Layer 4 of a small transformer language model trained on English Wikipedia (12 layers, counted from 0, width 128).
A neuron's activation on a vector x is GELU(gate . x) times (in . x), where the dot is the dot product.

Input weights of the MLP neurons that the questions are about. A number n stands for (n - 500) times 0.0013.
n270 gate: 666 381 443 595 332 500 504 625 571 303 546 478 744 610 483 500 802 208 368 401 456 658 478 428 695 326 504 728 518 500 359 544 558 808 650 309 723 438 518 522 362 487 549 352 522 531 294 549 703 725 517 291 651 792 553 556 424 365 495 757 716 504 580 420 549 460 272 389 441 189 375 844 478 495 626 176 596 526 388 567 504 581 812 763 287 451 418 354 496 395 210 571 259 615 452 456 368 460 600 338 649 195 713 395 728 681 373 482 642 535 661 289 424 339 398 477 500 340 679 703 385 443 439 566 389 491 376 513
n298 gate: 588 513 462 450 665 609 697 427 645 719 632 555 517 559 437 564 393 415 500 405 803 816 466 500 529 688 599 637 255 534 526 504 607 443 415 287 332 401 809 445 410 478 560 797 564 492 371 317 445 275 496 440 393 623 589 525 393 513 383 916 547 466 474 538 526 670 496 466 470 344 731 285 526 684 437 462 366 681 492 526 458 388 80 614 556 732 324 455 442 601 453 389 461 398 702 626 180 385 396 424 302 525 350 355 741 364 449 394 415 356 316 251 599 646 393 417 478 142 441 734 445 538 546 711 594 400 479 592
n315 gate: 473 477 769 588 622 571 137 682 523 610 575 234 758 513 767 704 645 279 383 582 514 286 290 486 460 500 441 596 419 500 315 432 305 449 437 649 312 518 523 482 710 578 313 487 586 692 358 505 302 626 343 432 554 419 858 487 573 262 505 426 320 591 368 346 427 721 400 400 560 330 677 320 404 806 686 616 611 563 412 422 283 472 559 697 713 244 463 399 531 673 436 500 782 716 343 696 308 482 367 473 473 487 550 551 570 532 271 437 721 294 418 469 313 710 518 592 559 265 478 357 405 442 123 388 518 811 604 317
n440 gate: 392 651 634 722 534 421 479 479 386 786 513 689 390 567 637 322 563 137 496 671 377 577 355 291 302 589 756 602 642 325 452 508 703 405 513 403 483 610 398 652 466 320 598 479 386 675 453 200 521 331 288 288 538 618 354 291 313 569 311 350 437 470 623 597 611 361 440 432 767 417 343 332 752 374 401 354 554 529 578 590 694 603 445 508 564 662 544 430 417 679 560 394 696 391 613 446 387 601 765 400 496 695 610 461 509 391 550 327 694 408 436 517 530 709 241 340 658 483 392 423 433 696 811 513 394 438 657 267
n592 gate: 522 469 739 232 792 448 412 390 215 522 617 657 456 335 461 742 737 316 639 371 522 593 566 544 453 562 429 544 405 457 527 684 614 576 308 544 569 403 601 421 752 598 725 680 290 686 460 307 334 526 458 359 614 435 704 564 412 460 531 509 557 447 562 662 690 164 363 346 362 703 548 772 553 437 590 656 470 392 590 460 607 655 676 470 478 407 677 440 406 323 526 469 500 452 764 530 522 671 406 332 141 573 390 523 414 387 448 426 728 357 377 700 632 451 294 424 969 689 271 438 561 652 448 288 658 354 382 297
n270 in: 636 177 575 500 438 426 152 455 633 567 697 566 464 610 526 491 638 194 332 603 651 607 433 482 305 331 746 558 232 404 709 496 504 645 566 575 474 246 366 580 518 406 353 413 403 522 608 838 566 562 367 714 709 310 298 431 692 545 658 432 778 554 157 322 500 562 522 545 577 474 375 608 289 518 396 570 622 623 340 500 604 392 567 544 567 509 674 573 422 378 223 424 187 527 447 211 557 536 656 504 702 513 371 596 555 933 579 761 584 566 509 430 522 455 567 278 496 584 671 464 602 298 391 641 482 387 211 736
n298 in: 673 716 578 616 427 545 264 551 316 379 690 459 509 267 523 343 897 380 669 444 611 442 570 133 415 500 602 310 495 373 627 592 403 608 371 343 459 463 843 624 570 416 421 428 449 473 616 426 325 330 616 158 712 564 418 500 384 664 688 444 564 537 495 477 770 656 546 468 266 596 782 563 472 481 554 664 586 427 352 509 229 542 379 186 449 770 228 411 608 758 398 542 760 220 518 550 350 408 302 600 414 754 357 386 600 362 331 583 357 582 454 482 881 337 546 495 640 366 632 613 344 614 649 728 639 351 417 205
n315 in: 567 459 459 721 654 500 349 495 495 606 509 450 368 550 773 719 523 382 441 523 536 693 109 537 575 788 665 307 315 531 397 518 145 700 514 473 451 358 656 700 688 883 248 522 750 414 518 468 545 418 403 541 578 677 703 487 170 482 430 296 554 261 505 400 449 473 642 281 435 531 756 434 362 533 727 599 277 513 727 477 643 186 440 518 400 431 669 747 522 554 431 395 124 609 590 675 419 691 451 496 361 473 651 430 533 477 586 672 641 536 550 378 362 776 295 486 601 117 509 509 627 468 201 577 587 397 555 626
n440 in: 421 650 677 249 449 422 585 736 462 595 447 608 623 570 366 806 768 317 500 367 462 495 657 500 353 278 235 438 626 806 683 444 448 634 603 613 616 788 604 533 287 348 557 657 495 388 429 872 163 762 396 547 674 631 667 514 382 957 620 462 444 491 873 420 344 481 467 472 309 630 231 495 548 394 422 328 325 481 257 381 546 738 405 254 359 581 432 372 611 468 396 656 841 701 356 291 528 669 403 273 379 569 519 645 292 439 477 580 646 309 651 318 533 514 368 462 538 467 671 304 636 300 311 379 528 685 495 458
n592 in: 616 279 199 487 405 415 327 987 468 331 664 455 396 653 611 414 373 577 590 679 423 465 633 697 456 559 345 386 527 487 180 736 396 338 342 609 388 559 555 554 724 376 637 416 744 491 468 509 916 599 671 650 282 541 738 254 764 670 398 495 176 569 450 378 527 473 495 318 804 666 600 500 523 500 726 335 314 594 531 578 602 619 432 621 473 354 631 487 433 558 167 596 527 450 715 299 276 518 620 652 549 398 368 631 384 604 594 523 595 626 578 473 527 646 564 301 285 573 415 412 730 469 291 531 359 367 554 192

Each question shows a token from some text and the vector x that enters the MLP there. A number n stands for (n - 500) times 0.0077.

" in": 632 659 636 559 359 352 511 617 530 563 445 588 462 246 380 738 589 547 417 521 542 449 301 376 365 467 367 547 576 484 654 416 473 295 491 369 480 385 432 638 543 462 360 495 320 431 199 595 385 695 286 709 276 748 553 668 512 437 540 450 513 468 388 558 450 336 597 755 480 505 444 507 508 597 853 498 675 469 454 657 517 355 465 594 354 478 395 518 314 564 349 622 479 760 547 469 562 627 595 563 490 505 365 441 379 672 491 437 589 690 749 206 613 347 359 527 512 536 583 329 673 540 439 713 435 543 413 532
The two highest activations, in order: n270, n315

"r": 481 640 616 653 509 288 516 516 640 621 333 450 764 405 496 335 450 649 279 509 563 333 361 507 441 541 314 456 677 509 548 693 343 520 612 534 436 406 585 510 556 429 392 589 475 317 615 236 484 598 535 606 336 704 419 417 594 501 589 360 438 610 301 539 431 435 473 491 720 504 658 674 224 618 496 361 544 325 617 554 417 425 661 472 606 465 383 518 539 629 492 760 199 525 834 566 563 537 503 397 402 456 334 435 472 603 696 447 326 666 559 569 628 637 488 594 429 655 610 357 349 577 574 494 185 324 512 368
Which neuron lights up most? n440

"ited": 578 573 586 429 487 575 682 434 508 218 549 483 235 500 444 500 765 438 175 485 444 471 309 351 646 551 420 417 641 498 712 839 558 479 662 420 620 438 632 540 663 403 304 547 623 507 590 468 534 621 533 678 288 427 380 561 684 686 524 420 527 523 508 664 302 284 405 549 351 516 516 661 320 734 492 450 521 504 465 445 488 188 237 402 466 498 431 630 625 596 527 422 444 579 486 475 370 526 492 604 318 396 468 332 515 597 315 314 458 717 546 558 631 594 345 519 385 430 467 635 469 583 613 678 460 568 421 341
The most active neuron and its activation: n298, at about 5.4

"n": 431 536 527 516 509 355 439 473 452 700 332 408 586 377 739 714 560 588 431 594 704 604 275 356 617 523 410 720 504 616 559 644 515 388 604 460 586 564 729 565 400 324 449 507 485 392 559 518 419 499 425 560 358 794 420 447 706 526 652 436 448 664 490 733 348 306 726 497 808 661 604 392 293 571 716 622 367 603 534 446 541 518 566 421 364 331 421 341 255 466 377 553 326 620 401 496 510 599 553 290 482 548 541 426 289 479 548 374 372 665 402 489 444 336 451 417 669 663 618 224 502 661 390 596 380 595 312 374
The three highest activations, in order: n315, n592, n440

"ion": 492 635 672 488 517 482 484 544 571 242 496 423 320 417 498 422 683 554 495 461 555 544 217 339 501 681 291 490 654 582 690 703 519 610 514 473 443 442 485 459 446 305 459 378 569 410 517 430 572 559 542 585 463 640 302 702 494 662 551 377 505 491 392 587 525 439 671 488 613 688 467 430 545 716 578 514 495 508 418 554 450 324 473 466 570 321 535 286 513 519 250 783 656 632 773 631 195 358 559 577 327 507 765 349 310 416 468 371 399 581 700 468 517 478 515 470 488 634 303 438 557 761 445 473 562 428 262 446
The most active neuron and its activation: n592, at about 2.6

" ": 437 612 595 527 511 554 358 717 651 535 275 537 499 388 501 304 729 645 445 571 532 507 364 518 459 546 369 423 656 445 591 636 522 581 504 329 334 312 498 456 193 685 617 710 286 590 469 490 448 489 663 587 129 530 491 498 463 517 605 314 508 499 539 716 294 374 462 557 660 456 616 654 578 570 639 435 569 416 654 616 457 427 625 432 411 275 349 316 301 354 355 538 476 755 528 543 575 540 750 359 538 441 432 328 333 520 582 463 393 739 446 599 550 576 719 295 581 502 619 358 403 621 413 480 490 508 480 565
The most active neuron and its activation: n592, at about 0.28

"ru": 209 613 413 571 483 438 807 504 540 608 499 299 448 402 458 415 677 570 410 678 403 518 533 476 665 510 237 531 544 291 655 601 410 447 555 763 621 638 696 429 462 424 319 484 126 502 527 442 505 543 574 414 412 685 459 241 471 563 661 440 662 760 407 572 666 389 481 443 638 667 602 404 282 528 469 494 661 526 542 575 443 296 465 524 460 426 536 401 425 612 311 632 336 654 453 570 505 506 517 351 437 608 623 493 319 534 558 368 325 441 446 401 764 587 529 678 368 538 535 499 295 429 463 595 159 630 529 586
The most active neuron and its activation: n315, at about 0.28

"on": 491 522 441 643 506 282 394 584 550 498 245 314 526 380 515 512 709 237 178 561 584 465 342 405 390 253 233 516 537 408 611 631 539 381 562 512 475 517 507 580 714 583 561 622 542 606 623 418 585 691 497 734 397 674 243 449 643 516 458 455 443 657 459 859 495 367 685 578 566 695 544 519 262 521 449 520 566 472 329 557 607 377 510 489 571 308 472 329 296 441 411 536 362 597 629 606 330 486 567 636 398 421 537 489 311 507 473 471 534 588 583 565 609 682 434 575 745 351 635 388 478 601 657 440 450 561 401 560
The three highest activations, in order: n592, n315, n270

",": 441 723 644 560 573 527 242 730 643 624 567 560 574 317 260 578 647 469 283 398 480 729 209 424 556 811 513 443 657 522 692 439 640 422 575 313 569 426 434 506 743 634 433 478 462 637 548 581 371 583 431 675 364 444 510 534 697 465 355 380 511 395 453 608 536 302 392 421 746 591 538 426 292 643 604 441 633 355 523 585 436 569 520 470 418 384 582 416 335 494 386 512 419 484 439 311 648 562 481 354 550 571 421 493 468 405 543 590 503 693 478 320 405 524 431 420 445 430 615 230 755 510 403 507 732 396 463 442
The most active neuron and its activation: n315, at about 9

" M": 485 501 641 328 373 546 345 719 503 493 454 570 624 599 395 541 583 611 332 629 484 526 188 455 281 300 312 603 613 566 678 342 466 447 805 386 585 464 339 513 507 506 366 719 386 610 587 570 370 497 562 571 450 487 368 445 551 487 532 392 524 532 375 405 402 529 603 718 609 404 587 462 286 586 672 460 566 672 583 436 521 490 595 527 388 318 438 375 269 441 430 662 468 714 670 487 620 604 571 598 345 500 498 466 362 444 741 905 428 533 499 449 573 460 476 294 554 670 634 268 514 700 550 618 430 337 359 306
Which neuron lights up most? n298

"a": 300 706 577 513 474 561 491 561 671 601 361 459 618 349 439 529 622 514 607 513 379 526 377 663 580 446 283 518 656 446 566 445 515 617 611 559 473 522 524 561 441 629 311 487 703 302 525 523 515 194 531 500 340 515 478 462 461 387 536 529 489 389 477 477 354 167 523 515 828 540 643 481 238 589 488 447 667 693 533 464 346 458 608 402 436 264 392 516 374 278 383 650 274 328 416 524 448 549 546 668 475 702 594 392 386 443 624 537 473 622 658 547 841 648 613 405 572 649 538 193 379 604 593 506 631 615 385 367
The two highest activations, in order: n440, n270

"an": 480 701 641 597 525 483 804 503 386 725 441 472 570 436 508 733 604 542 495 700 539 572 213 504 606 436 357 476 412 458 391 542 537 641 607 403 537 528 609 484 369 437 544 594 712 532 659 683 529 550 403 735 228 689 449 492 598 640 576 309 435 489 412 634 380 393 660 618 677 432 470 606 245 466 415 511 471 445 523 491 470 678 607 429 609 366 299 397 170 617 455 615 217 555 589 463 479 481 442 580 433 673 534 261 300 435 552 408 478 427 536 416 509 555 439 438 455 468 463 202 605 644 253 748 444 381 395 418
The most active neuron and its activation: n440, at about 0.43

"re": 381 543 441 603 427 501 569 741 595 607 376 361 513 390 456 526 673 567 481 578 471 456 323 633 521 627 330 290 567 527 680 572 390 573 541 559 415 440 360 404 691 410 553 669 479 543 452 310 397 647 552 599 428 533 565 459 386 702 187 331 635 419 390 545 312 328 650 769 616 495 447 515 80 412 695 445 646 459 377 666 476 243 585 449 498 434 218 475 457 507 271 795 432 688 556 520 334 543 668 465 618 529 543 494 548 395 599 431 377 622 550 551 660 509 488 565 547 659 608 448 195 532 648 704 422 523 552 276
Which neuron lights up most? n315

"am": 339 532 457 456 548 699 694 746 533 616 523 588 654 476 347 522 524 546 523 582 641 586 189 615 308 403 352 607 511 403 578 458 522 644 528 358 402 422 574 479 303 406 417 692 478 399 550 583 278 226 472 519 481 595 195 503 516 345 624 687 446 675 428 673 539 196 684 537 463 566 738 422 199 660 435 448 652 408 626 519 558 713 539 467 384 480 423 275 527 421 387 488 293 506 424 597 551 483 493 774 471 491 566 471 535 576 481 581 321 611 463 538 691 603 654 599 514 491 599 252 614 378 479 429 491 534 562 283
The most active neuron and its activation: n298, at about 2.6

"al": 503 652 512 441 651 518 695 302 604 571 328 262 409 420 489 736 732 588 447 504 359 563 287 551 531 618 274 616 569 494 636 408 539 548 723 455 449 484 543 465 469 407 359 286 569 284 580 563 454 365 452 697 440 649 566 344 553 632 422 462 496 701 475 553 593 303 843 571 326 614 694 531 396 598 451 500 658 329 473 545 584 532 451 554 487 428 445 322 427 631 399 525 366 703 439 538 377 440 477 664 561 305 473 90 513 452 586 349 488 562 674 289 495 631 538 515 412 727 496 503 462 613 354 505 577 321 434 471
Which neuron lights up most? n592

" G": 520 476 778 458 629 633 607 493 457 577 383 375 404 452 377 505 463 584 463 803 495 673 432 447 563 376 296 481 546 624 581 555 300 473 553 428 587 488 761 456 325 728 435 454 253 518 387 526 408 513 656 643 402 601 526 423 501 446 643 509 574 761 283 468 629 258 613 468 603 627 604 408 338 691 558 451 338 450 606 578 365 538 430 452 493 226 393 357 423 598 408 704 520 665 426 341 472 476 525 476 550 625 419 393 444 435 726 419 482 706 607 393 395 365 515 387 466 585 895 346 326 620 426 673 294 345 541 556
Which neuron lights up most? n270